Layer 3 of a small transformer language model trained on English Wikipedia (8 layers, counted from 0, width 128).
A neuron's activation on a vector x is GELU(weights . x + bias), where the dot is the dot product.

Input weights of the MLP neurons that the questions are about. A number n stands for n times 0.001.
n30 (bias -0.041): -31 63 -108 56 47 106 -80 -178 -168 117 -177 25 -256 120 103 124 179 23 -15 206 -118 127 -230 119 245 -63 69 28 21 83 232 18 -48 -202 -101 -45 41 -4 39 -110 -22 199 -17 -97 -69 -34 -230 -59 87 -126 170 110 19 4 205 116 -188 -188 -129 75 -164 123 164 51 -26 -241 -98 -83 -19 66 73 76 155 -139 72 -14 -51 -39 22 11 4 3 -64 33 165 217 -191 52 -241 203 -136 -255 -105 222 37 -171 113 -29 -51 92 15 60 -79 49 -152 -40 87 91 29 10 -133 -78 71 3 190 -63 -121 -21 -177 118 -172 143 -17 89 -79 204 76 -44
n57 (bias -0.059): 325 40 -142 273 -43 41 -62 -17 -148 -70 83 -4 -51 -45 283 46 137 -251 148 167 0 -66 -30 -313 121 -28 198 87 -8 -412 94 13 172 53 120 -90 -342 60 -101 -198 84 75 -75 -205 77 -36 153 -48 -13 82 195 166 108 216 147 9 94 60 208 -4 -13 49 129 -165 31 -195 -4 -111 138 -170 -141 -99 -57 -239 150 -249 83 166 -78 -271 -75 170 -45 78 -96 -127 103 -13 -104 134 0 -125 193 -108 -26 -50 -27 26 -61 136 101 188 -290 88 -158 61 -166 96 95 104 101 -47 94 -108 -131 -172 -31 135 245 -51 -170 222 -77 387 167 -98 -160 78
n104 (bias -0.052): -102 -16 -60 106 -151 -76 -174 -30 -23 123 50 -94 -313 36 -68 -71 -199 -39 201 50 -123 -40 -107 95 82 135 110 -33 4 -35 114 -43 -128 -19 0 20 12 -42 -70 -230 -85 8 -70 -83 169 341 -312 85 -76 42 171 231 -95 37 348 -121 -140 -42 -49 8 23 62 124 76 127 198 27 116 -31 200 -40 -4 120 -42 102 279 269 293 -38 -23 -140 7 -181 182 -213 -25 57 8 -198 -95 -8 63 -211 273 263 -117 -119 -8 -137 123 -208 -51 22 29 -91 127 -115 -48 144 -140 -70 -4 -43 11 -88 102 -99 -126 -83 78 -65 57 0 27 8 173 -69 15
n157 (bias -0.062): 212 -5 -89 -33 -187 242 4 -92 -266 0 96 116 18 8 81 -237 -18 -42 186 178 100 239 162 -17 77 -205 22 198 211 409 -106 37 138 -100 85 -265 205 157 -39 -110 233 -96 -43 107 -20 109 187 -169 -197 -49 63 32 -51 -53 -97 -33 76 -304 -208 178 -78 313 -151 -45 36 -28 126 -145 267 -195 17 -40 -27 -176 335 -169 -27 -27 -130 -59 -39 78 -298 -103 -195 -268 -178 23 221 -148 -19 -74 219 70 69 9 -37 245 36 118 -36 -126 -49 -113 -103 -200 238 143 179 -41 -292 163 -74 -17 14 102 -14 26 98 0 167 -109 -294 82 126 -120 198 140
n162 (bias -0.045): 135 4 124 103 212 -167 -49 50 -59 137 -67 -350 -40 -70 -98 -173 -162 -260 -27 -11 101 87 -111 -32 103 -108 -88 -60 -7 114 42 -79 -49 127 175 -69 26 -114 -36 -173 34 97 -85 -270 -25 43 107 -247 188 -124 156 -52 11 134 121 110 -146 -7 192 -29 -19 8 -18 -4 -116 166 202 129 42 238 -106 -195 -7 185 40 -18 171 -200 -114 -34 -28 -244 -92 -77 85 164 -95 240 18 -4 104 160 88 -126 -37 -138 364 -62 -41 -97 60 -36 -113 53 165 -52 -61 121 -40 20 -120 166 111 -119 4 -59 23 25 -95 80 -111 186 10 161 -65 -55 100 -7
n163 (bias -0.054): 34 173 299 149 17 93 -114 7 -127 127 7 -45 -202 -10 -123 27 -115 47 -33 117 32 7 92 -142 222 -109 -52 64 158 -33 -11 46 4 -71 17 -193 -61 4 0 103 179 71 -24 -160 -16 19 22 -139 -130 -35 204 -85 -95 120 -87 -172 -172 59 -3 90 32 137 3 60 139 158 28 -43 209 14 -282 74 -86 -109 112 -80 234 -10 -28 21 81 3 149 -11 10 -239 115 118 54 -169 -62 -138 139 233 11 -165 29 -230 -7 -121 -75 159 -214 -95 121 -181 -98 135 52 68 4 79 -113 -159 -138 -238 44 -31 59 -86 95 -4 -39 -11 216 -97 70 145
n171 (bias -0.033): -161 -22 198 -81 141 81 51 -122 -57 129 123 -159 74 -243 -37 -87 -88 70 -115 -119 -152 159 -170 151 -73 -39 103 3 -7 18 -44 -18 -62 22 -25 -129 -29 -4 -122 108 -287 -69 -230 -99 -63 -135 78 149 0 -60 -10 -22 -37 21 -37 95 -60 124 -35 138 -11 88 -168 -158 217 -190 207 196 -4 83 -154 -7 76 -57 4 226 137 74 -7 25 -38 27 218 57 117 220 149 -15 -103 -171 97 -210 21 115 120 -3 -108 18 -61 61 -123 58 -204 -148 -261 -47 -211 10 -53 198 116 -87 48 43 -115 61 145 52 156 14 68 -50 -10 -127 230 91 -203 72
n210 (bias -0.047): 50 13 168 -23 17 -288 -4 -213 -22 -128 27 -198 91 54 301 -306 -223 -104 162 -185 -177 -4 127 21 154 40 -369 -121 -276 -153 22 -195 -138 84 199 162 -181 -9 -64 187 102 44 71 -52 34 55 -82 -204 -139 43 82 -66 -172 256 331 -83 -189 117 47 -69 188 31 -205 4 -13 178 -139 50 0 -57 -67 74 27 145 30 -212 18 39 -113 185 -80 -155 -86 -100 29 -149 65 164 -277 170 0 324 82 -104 217 -205 -77 143 100 339 128 80 -77 -55 27 119 72 101 -22 -56 -13 60 243 -351 -22 38 145 220 78 124 22 40 -126 13 -122 69 0 -75
n214 (bias -0.045): 195 12 -127 -74 -89 -167 -18 -22 4 114 -171 19 -41 188 -196 -176 -35 58 -23 72 309 39 183 -138 -80 -48 -4 -18 -108 -132 -271 76 15 87 -11 140 23 244 -110 73 153 0 108 -171 8 24 -78 0 -34 71 -67 65 187 -66 150 -108 -212 112 -81 160 204 -181 115 4 182 253 -79 200 -77 -76 158 19 -175 -151 313 149 190 300 7 -64 11 94 47 -124 -94 -64 123 -84 47 86 -94 -4 -15 27 -214 -76 12 -4 -30 91 137 -25 -222 149 106 -182 4 4 -116 14 -84 -118 155 -122 -49 -133 125 55 -67 236 23 -87 -35 -11 -117 -126 -98 -193
n223 (bias -0.044): 41 94 -129 -338 -38 87 205 0 -38 62 175 193 -122 127 11 -161 -145 32 155 70 8 65 -11 166 94 171 27 -103 99 119 -12 -160 -473 113 -266 87 -8 157 105 -22 16 -140 70 68 294 57 -151 -78 341 -122 -151 -276 191 165 -24 41 -22 -42 -68 -182 -153 -106 -132 170 16 121 -11 4 -20 -43 132 -195 -19 -66 -186 -34 225 -30 141 112 30 118 -12 -157 -52 -142 -72 8 52 -38 -88 -107 -57 -119 90 -96 -124 156 0 -97 101 100 -106 45 -8 8 187 -22 53 88 -4 105 159 -121 -19 -74 0 -63 -50 64 123 131 147 -97 -20 83 -257 -162
n228 (bias -0.046): -83 17 -94 4 77 74 90 -225 -169 -148 -121 -146 69 89 -155 40 101 -21 -221 21 117 -19 -404 91 84 -67 29 122 -91 -55 34 -188 -239 -66 -81 123 -42 -201 -80 -60 88 217 146 -69 -274 130 -188 58 45 204 108 -46 47 273 21 100 -93 29 -101 8 -189 172 138 21 -137 -159 -61 195 88 79 43 205 -125 62 175 -147 8 227 -16 182 87 98 153 -33 -151 47 -24 -125 -123 271 -98 76 -175 -94 -121 -90 64 41 -107 -149 -333 -40 154 4 -17 -291 -30 253 45 95 -21 -60 72 -38 203 -415 -77 36 29 81 161 198 -31 -79 -4 129 -25 265
n234 (bias -0.032): 97 -97 21 -116 173 -139 147 -3 -123 50 -145 -135 76 10 99 -75 -50 141 188 -113 -156 -7 -68 -162 157 25 -83 -191 248 97 -68 -4 78 -74 -187 -242 135 -59 -112 -102 21 117 -101 0 136 -136 -7 -53 17 -114 39 -21 -47 -21 -233 122 -125 -136 72 100 68 -64 -67 49 60 -54 56 -96 -107 -134 77 24 -11 116 80 -24 74 159 35 -159 192 191 0 101 -98 -7 -10 -7 182 49 -15 166 132 -65 142 33 207 242 0 18 248 148 -58 61 321 7 -29 -124 -97 84 117 51 69 -78 127 -45 -98 132 -21 -161 -81 -77 -137 -160 218 -176 -115 -99
n290 (bias -0.038): -94 159 207 22 -93 -147 48 -46 -58 -86 -66 50 21 41 65 56 -151 -277 -41 26 132 -27 190 -146 4 -13 -43 -3 -38 -52 33 73 -33 267 82 -60 33 -29 0 84 -220 -337 56 139 249 209 64 29 22 0 64 4 -23 74 26 -61 -82 18 21 207 55 37 24 247 73 -41 -25 -75 -4 29 14 -162 -136 -127 -176 -111 -234 32 -187 208 -77 -35 351 -112 101 72 -7 151 -129 119 177 15 14 4 -114 107 116 150 152 -84 -4 223 71 -136 109 -37 -154 -243 -216 90 0 96 -71 -301 113 -229 -64 11 -61 85 -22 15 -27 0 131 -7 -76 29
n325 (bias -0.033): 48 -51 32 52 0 -162 -27 28 68 10 65 -4 -227 -111 172 -181 -33 -26 -111 33 -83 47 45 -52 -237 -42 53 123 41 -262 -121 44 102 217 46 96 40 192 -31 -129 131 51 79 152 64 -15 -130 -160 68 -202 -107 170 -11 21 202 72 -64 -153 161 290 -143 -33 -99 205 202 -99 257 -3 37 54 17 54 178 -151 -82 -209 -40 32 -121 -105 100 -21 111 -29 45 41 89 116 -217 -93 60 -225 50 52 -33 -96 -71 -7 -121 -271 29 21 120 -52 142 11 -30 89 -192 33 65 -35 -44 26 166 135 15 125 36 -217 -7 -29 47 -319 -130 141 107 -144
n331 (bias -0.031): 114 236 173 -170 -48 63 -103 130 119 40 -142 -197 118 165 -185 -201 222 -184 -126 159 103 -43 -129 -276 90 -127 -45 70 -114 123 -18 0 11 -74 131 -47 -96 17 -204 -150 -181 32 104 -10 144 96 -25 85 63 -17 -46 -81 -25 3 50 -15 10 -108 -7 117 -157 154 -3 -7 -194 -61 -7 -20 97 -4 -204 -150 60 -109 204 7 102 -17 111 -208 37 -10 -40 171 -13 -304 28 156 30 -63 120 198 69 134 -4 60 36 69 70 -49 159 87 -162 37 -138 -173 -120 64 156 174 0 92 101 -61 -4 75 109 132 -111 -34 -39 -63 -65 -149 62 151 28 -18
n348 (bias -0.053): 110 -25 -20 59 -69 -240 -261 200 -21 -163 232 53 -41 104 209 -271 318 102 -106 62 4 31 44 174 66 15 354 145 176 46 0 108 8 -166 28 -144 17 -171 -187 -68 112 124 -94 16 -164 73 378 -29 -8 93 73 79 17 16 227 13 165 49 12 12 -46 -38 176 -70 -108 -188 57 47 130 -190 -152 -57 -33 -230 -105 -12 -136 194 -155 70 174 133 -119 24 -229 12 12 -12 94 -12 -149 -257 -239 34 4 -8 -217 69 -25 240 70 -47 173 -229 -222 -21 -106 75 49 79 -158 60 287 19 -107 48 -153 56 61 136 -45 111 -134 -129 -115 -4 -217 152
n451 (bias -0.024): 95 -32 -87 22 171 -120 -118 114 152 50 -32 84 115 -20 83 124 -104 -128 55 50 -25 210 -14 -3 -102 0 35 98 -84 33 15 25 -269 46 -56 11 43 63 0 -27 -208 -104 41 -31 -23 -56 -157 275 -179 -227 -49 53 -48 -21 18 112 -139 -98 -156 136 130 209 -10 -187 4 -7 -105 -50 -134 78 -81 32 136 -88 108 318 32 69 -35 -206 -99 233 175 109 82 73 -143 -154 156 -113 70 -15 0 -124 175 -229 -88 24 -116 78 25 68 31 -72 -158 64 4 102 -35 -23 -114 34 -116 -218 163 375 -143 75 -119 145 50 -135 -43 -50 132 -76 120 -53
n502 (bias -0.020): 151 -165 171 179 -118 -275 -29 -60 -123 0 -163 -72 -19 83 73 -299 -188 -75 282 43 128 4 -67 152 172 66 4 -188 -180 -95 261 -261 -141 50 19 -59 -86 -207 -11 198 -137 -4 103 201 -102 101 -219 -43 19 -53 11 -78 195 41 28 -171 -105 183 -75 -118 -118 79 74 12 -39 39 -130 266 -216 -54 18 38 -226 143 -141 49 16 140 -183 -85 200 51 87 -115 11 87 -87 125 -229 115 -44 75 -42 103 -90 -55 -40 -53 -192 74 202 196 76 122 20 -206 203 -85 57 -14 35 23 63 50 127 78 88 -231 95 -56 -42 73 75 97 -40 -57 180 39

Each question shows a token from some text and the vector x that enters the MLP there. A number n stands for n times 0.011.

"ey": -81 4 -121 109 -112 127 -31 18 -17 -101 -161 43 -30 -30 161 86 162 24 -65 97 -109 -77 157 51 53 -124 -294 -314 50 113 -14 -40 -40 -18 123 28 -80 108 60 136 -12 -44 56 61 -100 -51 20 -33 -42 102 -102 10 40 -86 -171 78 184 77 -135 26 -78 -60 80 -131 18 -29 -51 -101 -28 -49 10 61 172 58 -138 163 -48 -2 43 -28 -42 37 -32 3 25 -22 84 -50 52 -50 -3 47 12 35 1 136 123 -188 40 -22 54 37 -18 -1 87 87 22 100 42 -19 -71 -123 34 136 -47 -99 -102 -25 -146 42 73 202 87 -203 -17 -29 41 -2
Which neuron fires most, and how strongly? n30, at about 0.18

"aces": 40 68 -99 -15 -1 206 -20 137 -11 -94 -64 -85 4 72 80 153 49 -19 -82 64 -83 -155 113 -19 71 -161 -90 -244 -22 97 98 -37 66 35 -17 -4 4 -30 32 82 -16 41 57 -21 -68 -60 -198 -74 59 6 23 18 -75 8 -82 98 210 143 -17 61 -133 -67 293 -163 -25 -81 65 -64 -51 -87 -26 65 40 -50 -165 95 25 44 -76 -56 -68 27 -32 228 -42 -58 125 -5 95 -23 -69 143 -88 4 56 130 74 -18 -9 61 -65 -132 -93 80 17 67 -87 -27 95 -101 -38 -54 -41 205 39 -69 -166 -50 24 -19 110 35 92 -68 83 -68 -108 67
Which neuron fires most, and how strongly? n57, at about 0.72

"oph": 18 35 -87 -4 -28 42 8 -38 -182 -44 -22 -38 -76 -52 14 42 90 -117 22 73 -80 -126 141 93 -33 -145 -45 -179 16 133 99 -73 71 -27 -70 -30 5 32 -119 11 3 142 45 109 -65 -54 -123 -66 17 71 -58 -159 -158 -140 31 -13 231 45 17 61 35 24 112 -12 -10 -117 37 -110 -26 -129 69 61 123 27 -94 48 104 12 202 6 -96 -18 -23 119 77 42 102 102 137 107 93 37 -131 -125 -96 41 52 -125 0 -62 26 -14 36 77 110 213 5 -87 122 -182 9 -135 -6 246 -74 -27 31 -110 -52 -68 102 154 -76 -64 -57 -147 98 9
Which two neurons fire most, strongest first? n234, n30

"che": -51 99 -212 82 -37 8 76 76 -79 8 73 86 80 -68 81 101 91 -183 -82 30 -175 89 -22 14 -58 -94 -162 -178 78 92 -61 -17 -10 -10 8 28 -37 34 -63 124 -36 -9 97 88 -101 -115 -105 -55 32 42 -127 -190 -157 -81 -130 -103 219 106 -67 -24 -85 11 233 -8 53 -74 21 -23 -3 37 -5 21 270 18 -76 255 -58 -25 59 84 -191 22 -204 37 -30 -9 117 -82 12 28 92 -100 -17 37 68 61 41 -27 -32 32 -32 42 20 14 3 24 8 153 121 -68 56 -92 -24 155 -19 -83 20 -45 -62 -92 62 62 128 -43 -11 -152 -18 143
Which of these neurons fires most? n171

" that": 127 -28 -72 173 -17 44 6 97 -51 -15 -37 -4 -31 30 46 64 -66 -141 67 2 -124 3 91 -28 53 -113 -115 -267 -15 97 -61 -17 -28 19 -12 14 -2 48 99 96 -18 106 -102 105 -187 -50 -45 -174 106 84 -59 -45 -22 -99 -61 51 118 131 -67 -32 23 -22 -32 -21 -24 -28 7 -36 -125 -19 -32 32 -115 102 -204 129 9 -35 15 75 -17 -78 63 162 137 -161 19 22 -26 27 -58 253 -32 99 23 89 -135 -139 -99 4 -30 -13 -57 65 150 65 110 -14 80 -56 96 -177 -105 67 -64 51 41 -114 -95 12 139 135 152 -173 90 30 11 -1
Which of these neurons fires most? n502

" O": 20 -42 -70 35 -67 140 -4 -46 8 -256 -55 44 24 -17 -5 -30 255 -180 81 102 -214 -27 53 90 -35 -131 -121 -68 -87 150 76 48 -4 72 -31 -24 3 57 37 183 -62 107 86 83 -144 -26 55 -95 57 73 -101 27 -134 -62 -132 64 165 75 -88 57 -1 16 170 19 55 -63 42 -119 -52 -95 -25 -106 169 108 -229 69 26 -82 49 -149 -26 -20 -40 36 -7 -44 30 90 46 22 -11 90 -40 55 43 180 35 -41 74 13 -9 -59 99 35 4 83 -202 113 122 -90 -19 -28 58 160 -89 -17 -77 -159 -33 9 10 -45 72 -26 -85 -24 -18 38
Which of these neurons fires most? n348

"é": 17 112 -105 113 4 -6 68 -10 -87 -93 -81 -7 -45 -15 167 133 242 -97 -65 60 -197 -136 46 148 -30 -109 -169 -218 -32 50 -36 -13 -64 96 31 75 17 77 -32 37 -109 29 33 78 -208 -8 50 -32 95 53 -24 -92 -72 -2 73 -34 163 77 -43 42 35 11 138 -18 37 -152 45 8 -89 61 19 45 186 -42 -62 36 12 16 74 -14 -114 -25 39 141 -10 28 117 -13 197 -87 45 4 -70 15 -93 81 52 -145 -44 -45 -25 122 55 114 53 139 -23 140 -53 -162 67 -167 -83 60 -92 -69 -208 -110 -157 -36 115 -27 94 -74 -45 -147 21 29
Which neuron fires most, and how strongly? n30, at about 0.3

"gu": -71 92 -66 98 -30 -29 151 -74 -40 -28 -5 37 16 -164 -27 64 52 -170 -33 71 -76 -83 75 167 -110 -30 -110 -161 96 125 -101 -7 -106 -2 11 -44 27 -72 74 48 -154 159 80 -103 -91 -118 -105 4 43 10 21 -70 20 -44 -76 144 169 83 -70 -116 -3 6 133 -50 147 -134 29 3 -32 -68 129 32 183 90 95 44 8 104 1 83 -183 -36 -116 -67 17 136 90 90 -124 -198 -25 43 127 12 -19 76 73 -97 -59 10 -90 -36 -32 -45 92 246 -100 10 56 -187 42 -102 -33 187 14 -26 -17 -50 6 -59 70 60 122 -144 21 -46 -20 20
Which two neurons fire most, strongest first? n171, n104

",": 40 105 -132 90 -92 175 36 81 -61 -105 -114 -15 72 -36 125 3 -3 -160 -22 46 -205 60 139 -25 46 -95 -41 -233 -7 20 -66 -41 -6 -34 16 -9 -93 -51 116 146 -23 34 49 59 -32 -29 -41 -154 47 39 2 -39 -7 -89 -22 88 237 -24 -85 -8 38 134 153 -79 37 -88 -41 -50 89 -31 -6 61 87 -60 44 -8 -72 -83 100 1 -16 -42 23 -3 27 -210 -63 -122 46 7 -11 171 -66 -6 35 185 -56 -167 -71 -5 -93 -53 -50 1 86 105 -29 96 108 -235 30 -151 29 195 34 -79 48 6 -52 12 25 100 241 -110 113 -8 100 61
Which of these neurons fires most? n157

"190": 41 153 -129 86 -86 92 106 5 27 -37 -56 49 -111 -127 93 219 -53 -136 -10 4 -200 -140 100 3 -19 -64 -177 -174 -9 90 24 72 -15 84 133 -71 -89 58 -60 176 -1 79 67 25 -50 -116 -46 -93 110 51 -83 -75 -3 -103 -81 71 200 122 -8 49 18 44 158 51 13 -80 -104 -12 83 -13 84 -44 -30 -14 16 93 -21 22 38 -86 -133 -78 -26 87 -74 58 -19 -135 53 -1 118 34 69 -37 -113 201 33 -77 -124 90 -80 -134 53 26 30 135 22 211 70 -132 41 -76 103 101 -59 -51 -24 37 -138 -70 6 17 -24 -122 131 -220 -41 24
Which of these neurons fires most? n57

" Pl": 31 62 -90 55 -1 85 -128 42 13 -147 -47 1 38 -9 61 14 104 -126 -12 31 -116 49 51 -9 -134 -38 -120 -140 -9 216 160 53 -25 -70 -128 5 -112 -93 61 241 -57 133 77 -52 -72 -91 -102 -55 99 65 41 41 -66 -125 4 -24 255 92 -13 30 25 -25 125 -15 -19 -130 -39 -38 16 -128 84 -10 109 -148 -162 232 42 86 74 -43 -170 -90 32 121 -41 29 55 104 -12 -50 -88 -25 -43 -44 -39 100 153 64 -33 -77 78 -113 8 1 -35 43 -109 74 91 -192 26 -45 21 95 -63 6 -30 -84 51 155 32 20 166 -170 79 -162 31 15
Which neuron fires most, and how strongly? n348, at about 1.2

" of": -4 60 -117 126 -68 -3 58 104 -13 -96 -40 -84 118 -6 3 -37 120 -121 25 21 -141 -88 -32 -1 37 -32 -71 -433 -25 28 -36 74 -120 72 26 -41 -69 -16 -31 190 -63 127 105 46 -41 -69 -35 -26 112 64 -34 -132 50 -121 -93 90 178 102 -62 39 -72 -63 142 156 77 -83 18 -54 -80 10 1 -67 -48 155 26 97 82 -171 80 -12 4 -90 26 9 37 -188 160 9 66 -116 -18 121 -8 41 -125 38 17 -77 7 44 0 -8 -37 44 36 41 33 16 35 -104 -41 -68 -9 206 23 -38 19 -44 -126 80 88 25 155 -123 24 -45 26 82
The three highest activations, in order: n502, n331, n223

"u": -86 14 -102 61 -77 -10 94 -15 -23 -92 -73 19 -83 -72 47 -9 113 -110 -10 115 -155 -1 65 125 -106 -81 -78 -173 -19 105 36 72 -101 31 -53 -10 -90 -47 -1 77 -97 146 189 9 -10 -212 84 13 19 -38 -35 -157 -72 -122 59 69 198 89 -22 -27 -67 -60 112 0 102 -137 29 -77 -25 -41 31 26 367 -107 -63 105 16 33 2 -39 -90 136 -24 4 76 101 154 91 8 -155 -71 -17 9 6 80 127 33 -143 -5 96 -79 -18 61 32 -55 134 -43 103 41 -154 -85 -43 -18 222 -32 -80 46 -11 55 -39 21 -40 177 -147 -1 -76 -77 42
Which of these neurons fires most? n171

"inc": -13 45 -120 71 -18 104 -93 48 38 -49 -135 -63 26 -30 5 38 174 -101 -82 81 -97 -56 145 7 54 -128 -227 -192 40 113 -151 40 -67 61 66 147 102 5 -14 119 35 39 -59 -21 -49 -124 -62 -67 95 65 16 24 -76 -25 -75 -14 282 31 -34 -108 -124 -47 243 -212 25 -148 50 -55 -104 3 121 117 112 82 -104 38 44 49 82 -9 -98 6 -58 7 -4 58 28 115 66 -88 18 85 -33 -38 -74 35 24 -119 -20 142 -22 -65 112 -11 205 70 -74 85 153 -108 -99 -90 -41 45 56 -122 3 -12 -55 -57 -37 96 183 -45 -38 -90 -59 -16
Which of these neurons fires most? n228

" P": 58 -45 -123 128 -77 102 30 55 107 -85 -36 132 21 -16 51 -30 107 -250 26 113 -135 -52 13 -22 -36 -100 -154 -132 -2 16 45 31 54 71 -28 89 -20 -6 59 224 63 219 192 21 -90 -115 -20 -64 -15 -52 -11 61 -130 -62 -53 6 223 90 -77 101 16 6 113 -22 15 -53 -13 -181 49 -151 51 -51 159 -37 -143 137 75 -63 -31 -104 -59 -119 -16 53 128 -52 30 160 51 -68 105 35 -83 -22 -187 25 78 9 -31 -42 -46 -112 56 27 -60 103 -108 -3 92 -81 -35 -170 54 104 15 55 -1 -13 -67 70 59 -105 115 -108 -40 -132 100 12
Which neuron fires most, and how strongly? n325, at about 0.66

" Dep": 29 24 -76 137 -35 -48 59 75 -126 -83 -14 26 51 -45 134 4 120 -170 -56 -24 -201 -52 -38 -7 -245 -121 -143 -103 -16 115 -2 -97 10 82 55 2 38 46 111 93 5 153 207 -23 -155 -112 -8 -97 53 51 23 25 -55 18 73 25 221 149 -19 19 48 -3 148 72 77 -146 112 -94 -5 -45 18 56 88 -32 -140 193 -27 122 -38 31 -154 -64 21 -24 -16 -37 95 201 109 -103 -121 0 -63 -28 -90 86 142 -5 -133 -89 -54 -119 35 47 121 52 16 113 15 -64 40 -182 16 76 -94 -145 -81 -84 -61 105 5 30 27 -91 -17 -72 70 11
The three highest activations, in order: n325, n228, n348

" Car": 120 51 -144 73 -47 121 115 62 27 -54 -22 27 -57 -18 91 0 217 -185 -95 -11 -130 18 23 69 -21 -49 2 -160 -104 61 122 42 1 -17 84 74 51 80 78 40 -18 152 -31 -48 -155 -80 -60 -62 -53 52 81 -42 -60 -139 -110 16 196 126 -96 131 125 -11 147 -51 34 -169 -51 -68 24 28 96 20 141 60 -48 102 -20 15 -1 10 -105 -101 32 159 -67 -10 18 73 151 -75 -11 51 -61 56 -118 33 70 -36 -61 -26 -37 -52 155 28 2 38 -74 111 15 -139 53 -192 50 -2 -128 -78 -133 -244 -122 50 104 -45 133 -147 -91 -135 83 111
Which of these neurons fires most? n30

" Pal": 10 82 -73 43 10 13 19 2 55 -67 28 131 9 -96 -9 19 193 -200 0 50 -111 22 -33 -1 -66 -55 -126 -296 -43 120 -77 -8 -4 -97 -11 87 -41 -143 156 168 -27 147 150 -52 -45 -77 -82 -110 93 169 -33 71 -89 -114 -127 -73 170 149 -45 67 45 -67 89 28 66 -144 -9 -63 42 -106 60 -100 196 -54 -85 256 84 -36 34 58 -143 -100 -68 122 -74 10 89 62 63 -33 94 -86 -87 -29 -98 12 40 -43 -43 -29 -23 -56 70 -100 -37 -6 -13 37 27 -63 42 -82 -4 96 -80 -67 82 38 -80 127 97 -107 140 24 105 -125 96 78
Which of these neurons fires most? n171

" S": 33 97 -150 187 -34 17 20 9 129 -119 -79 -21 10 -153 -22 -24 24 -127 10 103 -139 -21 -31 -16 7 -31 -178 -73 6 58 -54 35 44 136 -82 127 -25 -16 46 152 -84 180 70 39 -16 -116 -80 -73 -47 -1 -119 51 -116 -61 -145 -9 240 130 -162 97 140 3 33 -111 111 -5 -48 -139 29 -84 64 -77 123 105 -83 89 -13 -23 -12 -107 -52 -132 39 80 37 -24 69 45 4 -23 50 87 -7 -32 0 148 -67 -159 -49 -42 -25 -141 93 -88 -7 56 -44 109 89 -46 -51 -68 69 124 -39 -67 -28 2 -33 156 119 -71 287 -40 -76 -107 64 83
Which of these neurons fires most? n451

"es": -11 148 -44 2 -124 61 24 144 -68 -105 -170 -29 -159 78 122 63 80 -140 -54 76 -161 -144 32 46 -22 -193 -121 -184 58 50 90 28 -48 -17 -39 63 37 -91 2 -40 -68 102 17 33 -72 -123 -54 -88 58 30 -51 -60 -110 -96 -67 76 77 124 -22 18 -137 12 269 -17 21 -3 88 -60 17 -39 65 47 162 33 -107 10 95 -21 46 -1 21 0 -38 33 0 44 156 53 136 -93 36 73 -75 23 72 53 46 -70 -114 80 -40 -86 27 184 30 126 39 59 -3 -142 -118 -85 -14 332 -28 -78 -73 -79 15 48 -82 -23 178 -2 -76 -32 -57 139
Which of these neurons fires most? n30

" post": 82 -105 -29 126 -54 67 56 88 54 -40 -51 67 11 -168 29 19 83 -165 35 58 -144 -46 151 -82 -4 -88 -86 -199 5 87 -18 -53 -53 3 -108 9 -126 49 195 118 -52 -95 131 83 -63 -34 -23 -135 102 98 -45 155 26 -34 -63 73 178 175 -23 -100 -94 92 63 37 182 1 33 -81 52 119 79 -32 108 -40 -217 18 14 -55 6 111 -75 -144 137 46 20 -48 166 80 82 -69 -70 40 -10 27 -127 64 25 -44 -146 -64 54 23 180 40 -8 8 -93 73 -74 -197 2 -141 -117 92 -33 -123 46 -6 -49 -37 4 -58 60 -121 15 -78 54 -10
Which two neurons fire most, strongest first? n325, n290

" It": 88 -9 -70 56 -68 38 26 66 -72 -43 -86 87 -22 -135 -30 7 -31 -44 71 -15 -198 -62 178 -46 16 -90 -213 -245 2 110 139 83 -71 125 -65 89 12 -91 56 145 -15 42 43 111 -164 -168 -28 -92 49 72 -47 -26 -59 -157 -58 -59 67 188 -154 37 47 -42 -6 -45 62 -38 6 -161 -34 -224 -51 -31 9 -38 -207 118 126 -4 83 -46 -26 -75 66 22 9 39 104 14 75 98 55 189 -42 116 104 240 17 -105 -43 13 -66 -39 54 -63 -28 22 67 -45 56 -32 84 -50 56 106 -53 -56 -4 -54 -74 -31 23 153 142 -43 68 -49 65 2
Which two neurons fire most, strongest first? n502, n234

" trans": 150 63 -128 150 -31 43 -21 12 -2 33 -104 -24 0 -100 -59 52 148 -219 -46 45 -103 82 123 -55 -152 -113 -85 -99 -31 62 -170 -128 -29 78 -93 151 -104 98 141 160 -2 -31 163 38 -46 -186 7 -67 99 -15 -103 21 -35 -32 -61 52 10 87 -139 -51 -37 118 128 -2 194 -42 128 -88 0 5 98 101 76 -65 -152 7 -52 -96 56 75 -112 -79 1 -40 -94 -29 51 83 106 32 -12 22 65 74 -37 149 -38 -42 -56 -95 6 -73 87 74 77 -93 15 180 -30 -67 74 -111 -71 166 -36 -137 -43 33 -2 -42 15 -49 133 -47 62 -173 57 65
Which of these neurons fires most? n325

" them": 8 -34 -33 80 -142 -27 3 77 -53 -42 -152 -39 -80 -95 25 -35 85 -76 32 -30 -176 -27 275 -60 22 -147 -166 -219 31 92 -121 4 -79 81 99 55 -14 -29 26 109 -40 28 87 119 -89 -158 -63 -100 212 86 69 82 66 -103 -104 -13 103 95 26 -27 -8 -84 149 -43 -51 -4 21 -36 -36 -11 -114 82 24 -5 -165 -33 35 5 107 -123 -57 -83 85 33 89 3 193 18 232 -5 1 110 -7 108 79 166 38 -88 -16 -31 77 -36 -29 110 68 28 -82 -3 108 -38 73 -111 -156 184 -40 -121 -32 -88 -73 34 17 45 30 -7 16 3 -82 -31
Which of these neurons fires most? n234

" b": -20 91 -89 88 -107 14 63 43 64 -39 48 105 -22 -65 30 -14 67 -120 -36 -55 -79 -77 20 17 -73 -131 -5 -101 72 36 -58 40 -110 -49 -37 68 6 83 -23 303 -19 170 46 12 34 -144 11 34 142 22 -71 -191 28 -46 -93 100 -36 202 -136 -25 77 79 83 -119 -1 -49 0 -111 44 -39 102 84 145 95 -67 25 11 -65 123 22 -212 -192 19 -65 1 -59 119 6 33 -68 13 -14 -59 -16 -55 79 -37 -4 -35 -54 84 -131 78 30 48 34 -33 -66 30 -203 4 -83 17 153 -23 -88 87 9 -209 77 65 126 206 -189 -30 6 -34 107
Which neuron fires most, and how strongly? n223, at about 1.4